Layer 5 of a small transformer language model trained on English Wikipedia (15 layers, counted from 0, width 128).
A neuron's activation on a vector x is GELU(weights . x + bias), where the dot is the dot product.

Input weights of the MLP neurons that the questions are about. A number n stands for (n - 128) times 0.0054.
n56 (bias -0.057): 117, 103, 99, 171, 116, 95, 117, 129, 166, 114, 168, 74, 178, 89, 125, 114, 188, 105, 131, 150, 155, 91, 134, 58, 98, 113, 149, 180, 105, 151, 169, 122, 138, 119, 102, 127, 159, 142, 92, 124, 138, 104, 92, 160, 132, 123, 131, 158, 73, 209, 155, 74, 150, 139, 99, 111, 153, 114, 161, 103, 128, 133, 115, 128, 149, 145, 103, 134, 113, 119, 130, 152, 155, 142, 101, 155, 88, 115, 117, 133, 105, 137, 142, 159, 111, 125, 132, 142, 164, 101, 117, 128, 131, 114, 166, 87, 116, 122, 161, 126, 106, 144, 158, 176, 50, 111, 85, 140, 163, 80, 104, 118, 143, 131, 68, 167, 151, 145, 101, 144, 110, 177, 141, 121, 122, 171, 170, 95
n57 (bias -0.064): 109, 119, 153, 128, 167, 79, 87, 164, 103, 126, 142, 129, 124, 118, 150, 172, 133, 144, 124, 103, 63, 101, 131, 48, 98, 104, 87, 117, 163, 123, 156, 145, 167, 124, 140, 135, 110, 157, 138, 125, 130, 109, 148, 98, 111, 96, 113, 82, 79, 197, 157, 194, 142, 175, 74, 164, 162, 120, 161, 91, 142, 125, 122, 139, 135, 148, 59, 87, 139, 123, 129, 96, 155, 128, 64, 181, 96, 144, 130, 139, 150, 112, 168, 176, 118, 143, 124, 107, 92, 47, 120, 144, 61, 105, 123, 95, 124, 162, 167, 152, 99, 129, 152, 144, 107, 146, 133, 131, 136, 109, 123, 134, 190, 63, 74, 190, 140, 128, 162, 145, 111, 195, 132, 145, 73, 136, 89, 120
n113 (bias -0.063): 156, 167, 132, 104, 131, 159, 133, 123, 100, 93, 110, 100, 201, 105, 126, 151, 94, 125, 85, 144, 166, 79, 120, 101, 68, 124, 122, 148, 139, 188, 165, 178, 128, 142, 108, 130, 123, 110, 208, 77, 120, 144, 117, 133, 112, 169, 88, 113, 114, 138, 117, 121, 132, 159, 134, 167, 134, 129, 128, 102, 96, 100, 140, 22, 85, 118, 150, 103, 204, 116, 157, 121, 92, 180, 108, 198, 156, 102, 163, 113, 68, 139, 108, 135, 129, 185, 116, 61, 110, 110, 104, 128, 166, 145, 188, 142, 128, 124, 154, 165, 125, 112, 60, 178, 140, 95, 87, 93, 141, 158, 123, 87, 129, 191, 132, 123, 156, 168, 81, 88, 93, 150, 123, 113, 115, 180, 97, 94
n141 (bias -0.066): 121, 129, 197, 193, 120, 145, 118, 152, 113, 179, 160, 107, 128, 140, 164, 103, 96, 100, 161, 96, 116, 152, 115, 158, 166, 179, 123, 125, 145, 86, 114, 189, 157, 107, 135, 97, 92, 162, 120, 135, 91, 112, 109, 112, 100, 112, 105, 96, 133, 153, 98, 128, 133, 104, 93, 164, 188, 126, 117, 74, 104, 65, 86, 123, 140, 126, 122, 94, 118, 131, 169, 153, 121, 117, 103, 114, 113, 94, 152, 114, 133, 129, 195, 165, 161, 133, 131, 95, 144, 130, 154, 96, 160, 172, 104, 143, 184, 165, 133, 110, 134, 113, 160, 111, 146, 89, 107, 128, 147, 132, 99, 121, 169, 72, 51, 171, 133, 147, 147, 121, 147, 151, 186, 136, 72, 110, 167, 115
n237 (bias -0.021): 74, 130, 122, 118, 80, 103, 135, 149, 203, 129, 99, 126, 126, 111, 145, 93, 158, 87, 120, 108, 121, 91, 96, 133, 127, 71, 81, 154, 130, 91, 133, 108, 151, 112, 141, 105, 148, 158, 171, 183, 125, 138, 124, 117, 125, 177, 128, 128, 155, 103, 131, 136, 90, 140, 148, 91, 138, 131, 116, 123, 128, 94, 152, 169, 127, 96, 84, 80, 188, 103, 112, 111, 95, 199, 121, 171, 209, 94, 121, 111, 107, 150, 141, 209, 151, 146, 137, 80, 133, 182, 131, 168, 172, 152, 163, 157, 124, 142, 116, 134, 161, 159, 157, 140, 104, 110, 139, 117, 125, 150, 158, 122, 140, 104, 88, 114, 119, 167, 117, 96, 155, 137, 113, 131, 92, 153, 184, 150
n241 (bias -0.072): 134, 93, 114, 143, 165, 97, 100, 117, 80, 155, 109, 96, 114, 115, 91, 145, 83, 112, 148, 103, 79, 60, 163, 104, 80, 76, 8, 174, 127, 177, 110, 116, 112, 109, 107, 80, 201, 168, 188, 134, 57, 156, 159, 86, 212, 130, 117, 98, 148, 126, 112, 104, 117, 166, 120, 96, 114, 130, 91, 104, 136, 147, 62, 120, 145, 96, 112, 118, 88, 97, 119, 189, 77, 122, 209, 152, 122, 135, 192, 152, 144, 124, 182, 116, 100, 145, 153, 103, 152, 86, 142, 137, 110, 135, 117, 160, 160, 169, 192, 84, 75, 160, 129, 87, 127, 115, 98, 134, 145, 119, 119, 120, 140, 136, 187, 186, 165, 137, 153, 154, 160, 194, 135, 112, 97, 54, 156, 94
n243 (bias -0.048): 151, 158, 168, 87, 148, 112, 137, 113, 118, 127, 127, 140, 136, 111, 137, 148, 132, 101, 128, 151, 80, 112, 178, 52, 115, 96, 93, 178, 98, 101, 111, 115, 106, 140, 116, 63, 117, 136, 170, 68, 81, 118, 165, 110, 159, 176, 83, 87, 151, 78, 97, 113, 87, 141, 95, 143, 132, 161, 105, 85, 124, 111, 81, 169, 146, 127, 111, 132, 95, 127, 215, 98, 135, 167, 105, 156, 122, 125, 161, 59, 134, 146, 147, 101, 105, 121, 165, 115, 139, 173, 191, 83, 131, 113, 117, 133, 96, 150, 89, 143, 125, 148, 128, 148, 144, 124, 135, 171, 128, 115, 112, 135, 158, 79, 93, 182, 222, 159, 88, 120, 150, 170, 111, 105, 154, 147, 141, 130
n244 (bias -0.047): 135, 99, 112, 166, 107, 148, 142, 123, 159, 128, 179, 85, 161, 161, 135, 124, 118, 88, 130, 121, 192, 168, 163, 150, 95, 195, 123, 109, 139, 98, 159, 149, 101, 91, 109, 131, 95, 154, 81, 144, 110, 143, 133, 123, 89, 93, 124, 101, 110, 126, 135, 140, 150, 59, 120, 125, 172, 101, 186, 67, 130, 93, 105, 108, 120, 86, 153, 142, 141, 117, 156, 146, 115, 68, 88, 125, 146, 145, 99, 119, 144, 112, 78, 175, 112, 125, 123, 167, 149, 167, 162, 116, 111, 146, 184, 118, 116, 152, 115, 151, 179, 166, 147, 159, 128, 108, 159, 111, 39, 119, 94, 125, 136, 123, 147, 120, 152, 99, 122, 169, 109, 203, 118, 121, 76, 129, 99, 143
n307 (bias -0.032): 38, 77, 186, 151, 116, 114, 86, 82, 151, 138, 149, 152, 100, 145, 105, 127, 142, 107, 140, 102, 86, 151, 135, 134, 100, 150, 158, 180, 89, 107, 116, 108, 128, 97, 110, 139, 155, 120, 105, 81, 115, 97, 143, 73, 94, 152, 120, 108, 127, 190, 186, 185, 79, 97, 106, 104, 149, 162, 102, 114, 82, 157, 95, 189, 149, 98, 140, 129, 130, 107, 135, 74, 116, 152, 140, 153, 163, 101, 152, 127, 158, 173, 155, 122, 110, 120, 134, 128, 133, 81, 154, 114, 112, 195, 103, 133, 169, 126, 122, 106, 49, 139, 129, 130, 116, 134, 118, 157, 78, 96, 134, 128, 142, 132, 103, 164, 157, 147, 111, 60, 133, 114, 139, 122, 175, 139, 142, 152

Each question shows a token from some text and the vector x that enters the MLP there. A number n stands for (n - 128) times 0.039.

"at": 140, 124, 152, 112, 126, 154, 112, 91, 98, 133, 113, 114, 116, 102, 101, 134, 149, 123, 87, 133, 120, 144, 152, 140, 118, 124, 131, 132, 164, 134, 109, 131, 108, 152, 153, 136, 132, 84, 102, 102, 86, 156, 83, 100, 141, 175, 143, 156, 126, 130, 153, 137, 160, 106, 171, 133, 115, 150, 110, 171, 143, 148, 125, 132, 119, 162, 141, 123, 136, 123, 130, 143, 105, 67, 158, 103, 120, 103, 114, 139, 179, 90, 133, 143, 143, 118, 142, 135, 142, 114, 118, 118, 156, 111, 136, 128, 92, 47, 148, 118, 105, 166, 141, 126, 140, 113, 116, 99, 139, 151, 132, 156, 79, 140, 168, 162, 107, 140, 103, 109, 126, 169, 125, 153, 145, 155, 125, 124
Which neuron lights up most? n241

" s": 124, 111, 90, 114, 125, 127, 116, 134, 128, 130, 91, 132, 116, 68, 156, 101, 132, 103, 114, 122, 140, 138, 105, 110, 115, 106, 125, 128, 175, 113, 137, 123, 147, 114, 125, 116, 103, 118, 128, 114, 138, 123, 86, 134, 145, 145, 145, 141, 139, 134, 145, 124, 128, 154, 159, 145, 123, 138, 90, 160, 157, 134, 142, 135, 126, 149, 81, 134, 128, 138, 146, 125, 137, 120, 147, 146, 110, 135, 109, 136, 159, 114, 128, 108, 131, 70, 161, 108, 133, 141, 120, 148, 122, 97, 106, 160, 86, 35, 135, 130, 148, 105, 177, 146, 143, 159, 120, 126, 159, 170, 149, 161, 84, 132, 108, 176, 116, 124, 118, 140, 168, 122, 156, 128, 126, 147, 133, 107
Which two neurons fire most, strongest first? n237, n56

"up": 96, 79, 131, 123, 104, 117, 130, 124, 138, 138, 126, 118, 148, 115, 167, 130, 184, 136, 105, 134, 148, 145, 103, 177, 181, 125, 103, 111, 161, 135, 135, 119, 113, 152, 143, 156, 120, 109, 87, 160, 114, 139, 99, 124, 137, 128, 131, 146, 128, 108, 140, 157, 169, 133, 151, 119, 131, 115, 133, 126, 127, 107, 121, 140, 140, 144, 123, 156, 113, 141, 155, 146, 140, 114, 122, 137, 163, 169, 102, 146, 129, 150, 112, 96, 87, 160, 135, 85, 141, 118, 115, 137, 140, 117, 114, 106, 107, 43, 118, 119, 137, 76, 129, 162, 160, 145, 122, 120, 129, 142, 122, 165, 81, 149, 102, 173, 94, 137, 93, 135, 115, 143, 96, 117, 141, 134, 111, 129
Which two neurons fire most, strongest first? n244, n56

"os": 115, 75, 124, 88, 157, 118, 125, 121, 162, 115, 103, 146, 118, 106, 116, 136, 148, 125, 124, 143, 137, 146, 149, 162, 145, 136, 87, 149, 165, 117, 147, 97, 150, 137, 99, 136, 77, 110, 106, 121, 161, 135, 113, 153, 137, 131, 106, 120, 127, 132, 151, 127, 137, 141, 149, 98, 109, 146, 106, 168, 122, 149, 151, 134, 94, 147, 149, 147, 135, 197, 120, 120, 122, 100, 126, 108, 144, 150, 117, 128, 110, 105, 135, 139, 116, 170, 147, 104, 111, 80, 107, 149, 145, 133, 129, 127, 124, 38, 151, 119, 96, 66, 131, 151, 162, 113, 141, 101, 146, 166, 150, 155, 100, 127, 148, 156, 129, 130, 84, 116, 139, 118, 117, 131, 152, 154, 139, 145
Which two neurons fire most, strongest first? n113, n307

"|": 129, 135, 132, 122, 114, 165, 125, 135, 113, 147, 128, 170, 83, 170, 128, 120, 127, 130, 111, 124, 122, 144, 104, 139, 159, 135, 114, 103, 142, 122, 113, 158, 113, 141, 119, 110, 107, 116, 124, 157, 127, 126, 142, 106, 130, 136, 132, 137, 155, 108, 129, 112, 133, 146, 146, 142, 137, 131, 100, 113, 136, 153, 125, 131, 124, 140, 125, 113, 119, 138, 109, 130, 148, 145, 131, 128, 145, 155, 136, 146, 132, 148, 153, 159, 89, 125, 104, 142, 140, 128, 128, 157, 95, 138, 117, 136, 131, 18, 139, 119, 131, 99, 159, 97, 130, 131, 127, 105, 144, 146, 139, 157, 94, 107, 109, 136, 81, 131, 133, 134, 133, 134, 122, 183, 118, 114, 107, 130
Which neuron lights up most? n141

"ow": 121, 93, 118, 138, 113, 143, 117, 112, 145, 136, 115, 110, 129, 99, 99, 140, 191, 143, 109, 103, 94, 186, 100, 144, 210, 124, 134, 115, 125, 123, 121, 130, 138, 140, 142, 141, 107, 112, 149, 129, 146, 161, 95, 130, 107, 124, 151, 116, 143, 122, 139, 143, 154, 135, 163, 137, 105, 134, 137, 141, 119, 143, 116, 126, 148, 142, 91, 148, 127, 148, 115, 116, 147, 110, 122, 128, 92, 145, 116, 150, 112, 138, 157, 149, 117, 138, 89, 144, 164, 108, 112, 134, 110, 103, 107, 136, 88, 33, 135, 133, 138, 124, 146, 136, 132, 150, 141, 97, 146, 156, 118, 161, 121, 140, 97, 143, 117, 116, 143, 148, 139, 112, 98, 100, 115, 148, 123, 133
Which neuron lights up most? n57

"\n": 126, 136, 135, 148, 121, 147, 126, 115, 112, 138, 140, 120, 112, 127, 133, 119, 106, 114, 129, 160, 105, 141, 122, 147, 197, 131, 129, 147, 112, 120, 105, 127, 115, 120, 110, 110, 96, 107, 139, 131, 112, 138, 146, 133, 161, 124, 143, 109, 137, 94, 136, 117, 128, 140, 142, 118, 147, 131, 110, 133, 135, 128, 105, 130, 128, 134, 148, 136, 123, 180, 120, 116, 138, 115, 140, 119, 133, 128, 112, 146, 155, 154, 151, 120, 104, 130, 145, 130, 131, 138, 135, 156, 121, 138, 107, 123, 112, 6, 120, 122, 127, 126, 141, 96, 135, 158, 145, 127, 133, 157, 137, 144, 141, 126, 116, 119, 120, 93, 138, 113, 138, 111, 145, 191, 137, 123, 118, 136
Which neuron lights up most? n141

"g": 103, 88, 127, 98, 118, 118, 121, 102, 176, 143, 133, 148, 127, 95, 125, 130, 140, 116, 80, 175, 136, 174, 130, 155, 192, 118, 127, 125, 105, 146, 125, 109, 149, 96, 150, 88, 122, 122, 97, 129, 138, 105, 101, 132, 131, 143, 149, 129, 127, 146, 125, 147, 170, 121, 160, 132, 92, 173, 142, 169, 94, 129, 129, 142, 92, 117, 147, 163, 129, 144, 132, 126, 155, 104, 110, 119, 173, 99, 129, 117, 136, 106, 121, 136, 131, 104, 116, 165, 125, 122, 128, 122, 125, 162, 146, 153, 106, 41, 146, 102, 121, 77, 143, 126, 89, 116, 145, 109, 132, 151, 145, 142, 101, 146, 155, 166, 147, 113, 112, 100, 166, 131, 110, 127, 126, 157, 115, 150
Which two neurons fire most, strongest first? n307, n237

"chool": 137, 138, 137, 146, 129, 110, 154, 141, 157, 150, 97, 109, 101, 72, 93, 147, 123, 143, 85, 142, 167, 139, 103, 104, 144, 113, 128, 125, 138, 126, 127, 159, 114, 109, 113, 128, 89, 101, 145, 107, 202, 150, 88, 160, 110, 148, 169, 162, 102, 122, 135, 117, 135, 112, 164, 147, 120, 137, 125, 114, 111, 161, 113, 135, 158, 147, 145, 142, 117, 140, 120, 132, 171, 135, 129, 125, 110, 141, 103, 171, 140, 112, 112, 142, 128, 89, 102, 174, 128, 112, 89, 141, 157, 122, 109, 132, 98, 40, 99, 129, 92, 109, 133, 122, 172, 164, 127, 126, 135, 152, 139, 149, 125, 132, 118, 154, 137, 128, 119, 109, 137, 149, 114, 136, 114, 119, 130, 106
Which neuron fires most, and how strongly? n56, at about 1.2

" which": 143, 132, 142, 143, 126, 165, 144, 119, 109, 119, 130, 151, 117, 93, 130, 114, 148, 147, 74, 119, 122, 119, 77, 153, 166, 125, 167, 130, 112, 110, 117, 140, 105, 130, 130, 129, 119, 123, 122, 84, 137, 107, 125, 143, 134, 146, 124, 132, 114, 125, 139, 96, 125, 117, 118, 143, 138, 146, 116, 161, 116, 160, 183, 112, 145, 133, 141, 155, 131, 146, 128, 126, 153, 120, 128, 170, 139, 112, 122, 162, 139, 127, 127, 107, 103, 133, 158, 126, 127, 95, 119, 163, 140, 111, 111, 141, 123, 22, 112, 146, 143, 95, 140, 113, 173, 144, 146, 139, 137, 110, 105, 146, 66, 123, 130, 155, 115, 158, 108, 131, 122, 113, 131, 152, 136, 117, 121, 122
Which neuron lights up most? n113

"ill": 143, 163, 121, 102, 148, 131, 143, 102, 146, 134, 155, 121, 124, 117, 136, 173, 119, 118, 107, 108, 131, 142, 136, 155, 141, 133, 153, 108, 109, 107, 90, 116, 132, 106, 133, 165, 122, 122, 125, 156, 191, 101, 101, 152, 115, 124, 127, 149, 127, 120, 165, 123, 163, 110, 133, 147, 114, 128, 131, 162, 117, 129, 133, 129, 129, 107, 158, 116, 135, 127, 102, 140, 149, 96, 94, 100, 89, 147, 130, 128, 133, 142, 105, 117, 123, 170, 112, 165, 101, 115, 111, 111, 112, 130, 138, 127, 121, 27, 167, 149, 107, 116, 147, 136, 145, 147, 131, 119, 111, 158, 135, 159, 119, 125, 184, 118, 83, 138, 106, 125, 142, 96, 139, 134, 114, 121, 126, 146
Which neuron lights up most? n244

"8": 119, 134, 122, 133, 90, 137, 132, 120, 141, 129, 103, 140, 86, 123, 125, 134, 129, 140, 103, 146, 107, 173, 125, 140, 144, 125, 163, 102, 133, 117, 114, 140, 133, 117, 138, 115, 105, 126, 135, 135, 163, 115, 135, 115, 123, 161, 130, 136, 156, 140, 128, 115, 113, 154, 116, 90, 143, 138, 121, 126, 131, 152, 141, 125, 166, 166, 172, 118, 105, 103, 136, 139, 147, 132, 107, 163, 115, 130, 108, 165, 133, 113, 98, 97, 127, 97, 156, 156, 146, 147, 138, 111, 169, 129, 107, 143, 139, 22, 124, 134, 111, 60, 144, 107, 112, 132, 140, 95, 127, 131, 161, 126, 97, 165, 140, 139, 147, 118, 101, 120, 146, 77, 147, 150, 139, 136, 155, 111
Which neuron fires most, and how strongly? n307, at about 1.1

" sh": 116, 141, 86, 114, 114, 130, 124, 86, 135, 128, 144, 113, 124, 118, 104, 162, 138, 135, 106, 123, 105, 104, 112, 167, 197, 94, 119, 138, 134, 126, 157, 129, 126, 140, 149, 89, 111, 119, 134, 124, 114, 136, 126, 131, 150, 119, 164, 121, 146, 113, 152, 125, 127, 126, 143, 166, 98, 115, 100, 170, 148, 146, 114, 118, 140, 128, 108, 139, 132, 141, 126, 115, 148, 154, 121, 136, 124, 119, 120, 119, 129, 127, 144, 99, 122, 91, 109, 141, 117, 141, 131, 118, 97, 104, 120, 150, 117, 36, 145, 142, 170, 111, 191, 115, 114, 142, 134, 148, 147, 123, 127, 165, 93, 135, 148, 152, 135, 131, 123, 148, 145, 166, 101, 133, 93, 120, 144, 121
Which neuron lights up most? n241

"===": 137, 164, 106, 98, 142, 104, 115, 121, 154, 117, 98, 116, 140, 180, 148, 171, 132, 134, 112, 118, 107, 99, 112, 128, 188, 118, 132, 157, 116, 132, 121, 168, 108, 129, 106, 118, 109, 126, 120, 118, 141, 118, 156, 108, 150, 160, 126, 130, 140, 92, 147, 146, 120, 156, 126, 110, 179, 110, 84, 110, 128, 160, 153, 101, 108, 159, 111, 147, 151, 184, 79, 117, 105, 141, 123, 127, 121, 154, 132, 153, 175, 147, 132, 135, 100, 131, 115, 142, 122, 131, 140, 145, 96, 141, 130, 124, 133, 52, 138, 120, 133, 97, 165, 67, 175, 174, 142, 120, 129, 113, 156, 141, 94, 113, 171, 136, 101, 89, 122, 132, 145, 132, 90, 165, 85, 115, 102, 162
Which two neurons fire most, strongest first? n57, n241

"f": 149, 74, 157, 113, 115, 135, 107, 107, 116, 140, 149, 135, 121, 121, 109, 122, 157, 169, 106, 128, 136, 161, 88, 193, 215, 122, 150, 113, 134, 143, 124, 134, 105, 118, 157, 159, 140, 123, 96, 125, 157, 138, 70, 117, 120, 121, 147, 141, 112, 145, 125, 140, 170, 124, 138, 118, 126, 162, 120, 142, 136, 103, 149, 151, 100, 139, 125, 115, 115, 116, 158, 133, 124, 120, 98, 148, 123, 107, 125, 135, 123, 119, 150, 138, 113, 103, 133, 105, 132, 161, 120, 155, 138, 94, 112, 144, 116, 34, 136, 120, 108, 100, 149, 114, 115, 133, 112, 130, 154, 165, 157, 141, 91, 127, 90, 161, 120, 125, 124, 119, 128, 96, 118, 131, 149, 152, 142, 134
Which neuron lights up most? n141